Layer 2 of a small transformer language model trained on English Wikipedia (11 layers, counted from 0, width 128).
A neuron's activation on a vector x is SiLU(gate . x) times (in . x), where the dot is the dot product.

Input weights of the MLP neurons that the questions are about. A number n stands for (n - 500) times 0.00074.
n86 gate: 240 298 541 515 453 853 435 753 577 533 565 584 657 598 509 297 504 172 248 535 346 624 361 667 514 749 581 485 885 617 476 909 648 533 588 770 778 524 472 486 529 396 622 627 423 486 452 743 461 579 574 453 382 551 662 593 473 535 664 480 500 675 323 423 590 654 741 391 841 277 524 664 720 546 572 444 520 612 338 464 527 662 611 490 710 797 440 427 384 436 538 341 461 370 690 491 481 159 485 524 590 469 368 734 524 650 574 146 391 624 815 633 709 667 407 627 766 742 616 721 662 101 338 651 610 543 524 618
n110 gate: 458 308 532 570 106 617 409 620 188 389 755 514 514 534 699 779 809 399 861 259 190 568 514 337 390 519 412 510 387 260 408 274 790 213 395 654 718 605 646 577 401 337 249 309 436 556 613 445 445 410 359 734 358 428 657 433 589 397 490 375 542 631 439 638 479 515 706 537 431 668 594 510 168 701 560 500 409 445 480 533 655 583 474 433 597 713 572 234 544 813 412 347 356 496 320 561 607 186 594 451 647 442 392 166 495 530 760 277 551 521 486 115 515 465 586 505 646 461 514 451 495 540 158 753 334 554 188 616
n175 gate: 444 578 553 712 483 667 504 403 397 427 446 517 516 572 542 634 623 440 439 532 266 387 660 526 504 568 537 563 482 606 152 486 723 559 361 280 967 398 699 666 777 500 430 598 561 387 583 566 536 617 491 411 642 613 652 585 667 624 670 589 271 483 563 574 395 278 655 458 544 492 351 408 526 697 739 882 312 589 509 701 525 530 385 221 558 392 822 291 701 480 182 614 553 310 382 421 401 500 412 478 546 336 595 667 653 690 496 467 590 358 259 353 434 264 509 508 560 578 399 517 723 447 728 363 396 617 470 635
n196 gate: 321 356 474 390 509 392 597 523 446 580 500 616 615 633 286 426 227 518 613 291 495 514 496 504 597 879 641 533 514 883 491 626 307 301 439 788 786 311 707 584 546 731 471 417 436 578 495 777 750 520 230 230 524 577 453 628 474 600 540 474 495 527 346 605 708 491 510 510 455 582 687 326 615 427 376 593 477 375 533 462 404 432 409 590 468 416 543 973 522 573 409 491 637 595 789 322 406 384 339 573 567 559 591 587 718 785 509 436 509 762 370 617 633 216 453 637 775 733 491 737 408 223 413 543 589 599 270 285
n86 in: 339 486 585 635 683 330 799 250 421 470 634 377 516 294 446 579 439 551 928 617 594 543 417 577 479 492 609 646 721 500 385 615 650 479 471 587 394 504 563 568 687 460 532 557 591 178 513 255 482 624 429 655 549 392 247 454 648 781 428 603 500 709 615 431 554 701 636 654 409 844 535 409 336 644 431 391 363 579 341 594 743 208 673 726 288 580 460 341 273 485 431 669 678 484 694 545 658 546 613 665 471 444 582 558 556 330 504 700 727 292 648 577 448 239 496 488 534 577 337 323 529 680 302 545 542 526 513 540
n110 in: 207 568 599 546 250 414 518 508 204 437 527 592 683 291 612 293 573 448 691 563 406 474 307 529 441 485 330 523 626 385 560 460 664 394 442 595 604 565 560 603 530 351 211 746 266 572 568 508 781 323 330 368 394 396 674 588 554 583 611 527 565 452 543 345 590 704 496 606 530 557 735 511 603 391 600 357 488 650 577 462 486 609 635 460 551 660 583 265 445 365 515 428 321 613 374 558 586 444 458 394 486 399 389 363 349 531 518 439 586 357 482 380 447 589 601 386 354 534 441 474 628 818 421 267 442 489 246 461
n175 in: 405 675 408 573 454 597 421 690 445 379 597 442 452 661 774 667 594 471 542 367 465 378 611 374 368 767 249 443 527 496 638 228 377 488 471 517 500 384 568 504 397 394 667 257 368 419 611 513 569 566 465 438 496 531 517 678 630 451 658 470 290 328 679 615 478 623 714 362 483 314 180 346 620 409 396 537 583 548 365 471 455 449 554 304 652 307 628 500 672 424 674 496 479 276 642 46 450 554 612 470 531 239 686 569 186 853 475 436 566 347 540 298 483 417 343 392 319 450 574 304 648 634 383 513 468 825 694 557
n196 in: 387 659 244 426 355 403 532 190 745 544 677 659 542 611 633 488 493 647 294 517 643 540 689 590 389 452 416 416 678 525 524 630 642 421 716 398 436 467 426 576 369 610 660 662 223 516 537 587 508 539 746 441 375 546 546 575 461 453 599 457 312 564 199 594 525 517 355 227 431 438 570 254 595 649 558 433 379 413 550 531 535 520 539 722 489 550 364 475 503 471 890 414 447 640 657 395 383 327 516 618 545 386 403 586 203 348 582 481 739 468 446 488 607 646 663 573 758 420 453 320 284 640 470 274 540 840 746 425

Each question shows a token from some text and the vector x that enters the MLP there. A number n stands for (n - 500) times 0.021.

"burg": 510 458 496 553 464 531 492 472 434 478 471 531 477 527 515 433 471 509 520 520 453 446 554 501 487 428 516 432 473 462 449 547 534 450 469 428 479 517 447 509 551 493 501 445 463 549 411 585 493 489 532 485 479 552 540 493 503 498 422 456 513 530 508 482 519 503 585 532 499 567 489 480 533 498 513 510 498 453 504 430 464 508 505 462 451 563 522 543 503 472 506 585 538 586 502 529 557 503 481 555 186 503 499 488 549 451 464 564 500 442 523 539 499 515 418 508 475 475 488 492 534 481 564 543 519 476 484 513
The neuron with the highest activation: n196

"ar": 503 512 541 531 516 463 419 498 546 507 530 502 487 543 509 527 570 588 506 543 529 493 551 593 507 449 531 460 537 546 536 449 512 492 499 424 479 455 559 488 438 491 530 490 501 506 511 489 476 608 563 511 510 512 521 544 446 512 536 490 506 492 470 440 485 523 477 460 444 518 530 520 512 403 467 451 493 495 380 440 502 453 517 521 520 500 498 584 534 438 646 452 499 557 469 524 528 531 556 483 261 477 506 448 436 461 516 558 467 505 498 552 476 512 527 494 517 545 543 485 514 495 561 587 462 490 592 481
The neuron with the highest activation: n110

"y": 475 521 503 563 477 477 492 526 513 504 523 518 510 541 504 440 498 491 448 514 492 500 440 481 524 509 542 483 509 537 493 491 498 511 452 458 462 436 545 506 616 518 521 515 495 521 544 556 514 472 525 458 511 532 508 521 463 512 579 515 439 468 502 513 449 440 507 525 456 473 503 515 529 502 506 529 512 523 486 449 490 405 485 483 513 487 562 488 482 485 541 477 489 609 585 548 463 547 483 465 166 443 533 500 530 462 450 493 525 529 499 542 496 481 488 475 360 501 484 478 479 562 539 506 464 465 561 482
The two highest activations, in order: n175, n86

" of": 514 497 519 473 461 504 522 505 567 507 476 497 497 495 547 492 471 479 520 410 506 487 504 499 482 548 503 460 477 483 498 525 493 480 531 501 489 461 434 538 486 499 502 534 514 566 449 513 512 495 494 480 509 482 495 499 507 477 551 528 479 544 505 469 539 494 491 462 464 528 503 529 557 526 447 493 533 478 498 406 513 517 503 505 488 475 522 493 508 485 486 456 487 543 506 425 497 465 511 500 133 479 499 463 562 483 467 518 500 715 453 525 521 480 468 467 515 530 526 517 494 513 485 455 465 509 466 520
The three highest activations, in order: n196, n175, n110

"nd": 520 527 536 527 515 525 467 486 527 558 538 490 418 467 486 469 482 531 433 499 491 463 554 540 505 548 573 499 508 469 484 499 462 429 510 462 510 473 517 498 480 418 490 411 392 475 432 543 453 499 553 500 459 463 480 474 544 493 523 440 468 541 416 480 478 535 461 538 543 526 457 512 506 411 423 545 502 499 447 442 493 460 545 510 537 499 474 461 494 455 510 444 436 541 505 551 491 546 521 530 229 508 515 528 464 521 532 423 470 473 450 483 507 435 530 425 522 544 438 507 518 619 522 519 531 543 451 511
The neuron with the highest activation: n86

"en": 581 565 528 496 499 491 544 563 491 491 535 545 413 449 506 464 496 536 466 528 494 477 515 501 432 521 555 473 494 442 501 428 424 514 527 465 533 469 526 490 475 473 493 448 520 503 391 532 482 526 470 499 514 581 514 488 477 500 489 439 420 471 486 470 490 462 528 461 478 489 467 443 511 490 487 523 519 487 440 476 469 472 551 535 537 474 510 595 554 517 564 492 547 519 459 514 532 543 493 507 168 455 472 513 555 493 550 543 505 481 466 524 518 500 550 511 469 495 531 450 515 455 543 531 539 496 455 540
The three highest activations, in order: n110, n86, n196

" h": 497 508 494 505 475 494 449 495 506 492 517 496 495 437 518 471 504 522 475 478 518 507 466 502 554 524 504 517 497 524 513 496 475 490 486 556 517 473 389 499 514 540 535 522 477 539 465 505 511 528 503 427 482 488 533 498 543 459 466 402 536 423 468 523 544 558 451 507 538 507 479 501 487 450 460 482 497 532 542 473 481 473 505 476 494 462 464 513 554 493 496 480 517 517 531 526 471 516 589 472 101 457 557 518 478 523 507 454 489 537 508 513 521 502 491 515 513 478 557 473 535 490 472 496 453 477 537 491
The neuron with the highest activation: n196

"wa": 489 531 479 504 496 605 558 477 516 479 471 550 546 437 534 500 487 515 499 485 544 476 498 546 468 449 451 427 580 474 519 524 539 524 508 499 515 488 382 519 536 504 489 491 448 485 496 420 508 481 509 485 514 527 481 503 450 518 512 431 593 560 504 527 568 445 517 539 560 494 538 461 542 515 436 490 471 485 494 468 493 559 503 427 495 472 507 483 451 446 529 436 517 406 536 477 514 556 515 446 201 423 455 480 503 486 491 502 518 507 452 586 496 550 510 538 506 565 510 518 493 468 448 552 485 482 533 476
The two highest activations, in order: n86, n175

" show": 513 536 461 495 467 508 533 506 550 552 550 490 537 454 513 454 518 529 533 531 476 534 514 486 430 481 446 495 500 512 553 532 482 524 529 499 517 482 394 499 495 527 522 546 486 521 476 492 474 517 487 540 489 510 547 409 499 469 478 404 509 486 471 470 542 465 488 506 486 547 486 485 483 471 474 487 494 490 502 382 536 506 497 546 482 545 500 486 517 514 452 502 483 533 534 531 494 536 523 507 114 500 529 528 526 544 500 491 439 502 470 483 552 521 514 534 547 503 485 498 532 554 512 471 452 493 526 497
Which neuron fires most, and how strongly? n175, at about 0.33

" W": 503 499 457 506 551 482 397 553 505 475 523 448 500 449 511 528 435 495 516 479 563 508 525 468 512 485 482 467 498 525 577 479 492 488 524 531 475 541 454 520 529 501 463 483 493 500 485 573 514 539 537 493 451 463 522 477 479 530 479 491 514 495 500 485 551 488 517 494 496 522 504 498 544 481 482 492 530 502 451 480 490 477 458 465 486 488 459 508 529 500 542 475 508 465 475 543 500 529 481 519 71 508 483 488 477 524 477 451 476 472 493 497 542 489 508 502 488 472 488 514 504 528 492 470 505 467 486 507
The two highest activations, in order: n86, n196

"ill": 614 528 496 532 515 484 488 567 527 506 453 471 398 570 501 418 513 505 473 490 540 496 533 490 488 514 509 416 459 498 517 463 480 505 519 515 484 400 476 520 494 523 428 490 417 601 494 513 515 419 585 479 536 494 422 397 564 510 497 432 453 539 433 494 551 525 493 530 455 507 517 472 461 511 572 479 481 505 486 400 500 501 436 506 455 503 531 508 486 522 530 515 452 540 554 484 479 463 497 517 288 440 514 583 469 526 527 516 418 456 492 498 486 554 538 476 517 482 494 449 496 466 578 464 459 561 463 605
The neuron with the highest activation: n86

"e": 553 474 517 530 551 512 511 489 475 531 460 503 509 526 468 492 452 541 520 567 533 424 518 512 529 541 480 466 450 413 506 468 416 500 547 543 444 553 520 529 536 501 524 447 468 513 553 536 470 506 454 419 530 533 452 472 443 555 515 548 465 492 427 469 506 415 462 501 523 486 432 481 534 544 507 486 470 459 485 460 450 386 624 564 568 572 559 538 576 460 471 563 538 533 487 485 594 606 526 494 284 492 520 573 481 541 446 500 476 493 511 512 483 460 565 530 464 470 535 449 505 542 495 516 488 524 433 500
The neuron with the highest activation: n110

" continu": 501 492 503 477 462 507 506 473 476 504 505 527 483 496 517 493 478 524 489 512 490 534 462 440 522 531 436 547 486 507 529 519 516 521 503 536 485 511 446 503 439 547 539 542 560 515 538 529 517 475 462 525 482 496 507 515 504 456 500 477 534 483 503 510 559 507 453 487 508 517 544 511 518 474 492 507 496 516 492 399 431 450 513 558 501 434 481 461 569 476 531 619 468 521 562 555 466 461 544 491 129 522 557 507 504 517 484 469 492 512 512 541 490 524 486 507 592 460 547 479 542 482 508 530 439 438 483 505
The neuron with the highest activation: n175

"th": 507 487 475 526 502 484 483 554 549 507 485 566 427 507 485 474 427 463 460 494 517 502 516 536 543 491 515 482 464 496 443 486 485 479 434 501 520 455 575 440 513 544 473 457 485 438 546 539 477 465 546 441 459 515 554 507 482 536 474 461 437 415 447 457 481 496 431 591 526 515 547 507 462 486 469 534 522 456 526 464 529 475 458 506 485 515 565 491 528 446 491 562 514 571 502 459 474 509 483 467 151 481 484 502 496 457 480 461 522 519 502 474 470 489 494 462 460 536 481 480 498 552 522 432 462 483 494 478
The neuron with the highest activation: n86

",": 467 517 493 545 502 478 477 493 502 505 510 491 501 493 492 492 543 478 436 504 503 501 501 453 471 484 445 514 475 498 470 487 482 526 494 510 497 525 482 506 487 501 491 499 463 509 505 467 508 628 478 498 471 476 509 540 543 470 518 610 490 517 513 459 508 487 515 487 539 542 516 503 518 499 502 516 503 441 518 426 504 490 509 512 494 487 489 474 481 494 499 498 478 505 498 539 478 489 502 502 90 480 466 495 456 533 499 518 528 649 469 511 518 474 501 529 450 474 504 493 494 467 537 506 535 516 512 561
The neuron with the highest activation: n86

"n": 596 515 537 507 553 525 507 434 466 623 527 453 459 420 506 498 507 543 452 520 532 446 543 488 506 536 484 473 531 465 503 471 456 500 535 454 499 475 462 457 564 525 521 473 522 535 503 532 535 527 422 519 558 471 528 504 474 471 445 477 500 577 513 420 503 480 487 486 434 454 472 446 466 485 522 501 540 494 542 487 541 515 503 526 514 494 542 556 508 472 507 530 465 485 490 510 452 482 592 515 176 473 522 560 500 512 540 521 513 505 497 502 472 478 472 525 463 500 490 535 614 539 518 504 458 561 458 463
The neuron with the highest activation: n110

" |": 511 508 489 506 525 483 507 531 517 477 470 491 494 519 499 467 540 579 486 514 497 487 462 486 496 492 493 445 502 498 477 471 496 509 512 514 502 534 455 490 529 511 526 486 492 494 495 516 485 503 482 493 502 494 516 504 474 489 507 842 495 479 471 494 503 516 504 519 494 492 497 489 505 494 523 519 504 506 519 453 491 494 479 480 487 473 503 500 492 496 502 502 516 540 534 496 500 497 511 488 149 504 477 502 514 542 504 514 510 554 492 484 526 530 515 491 468 487 503 488 502 505 486 488 482 481 477 480
Which neuron fires most, and how strongly? n86, at about 0.11

" 2012": 493 502 476 481 491 416 535 486 519 495 474 506 417 522 469 505 484 505 469 558 472 494 518 483 562 471 458 424 562 518 431 504 440 497 548 462 470 489 476 454 497 488 495 574 475 515 506 538 492 558 523 477 532 540 487 487 486 472 484 471 542 478 447 464 536 492 495 473 548 627 496 520 449 504 502 565 530 524 547 505 544 477 503 505 394 492 419 517 488 403 473 528 519 564 497 558 487 502 521 479 196 501 447 610 511 497 491 491 473 472 509 573 568 478 521 481 505 459 451 448 515 562 526 544 506 446 510 482
The neuron with the highest activation: n175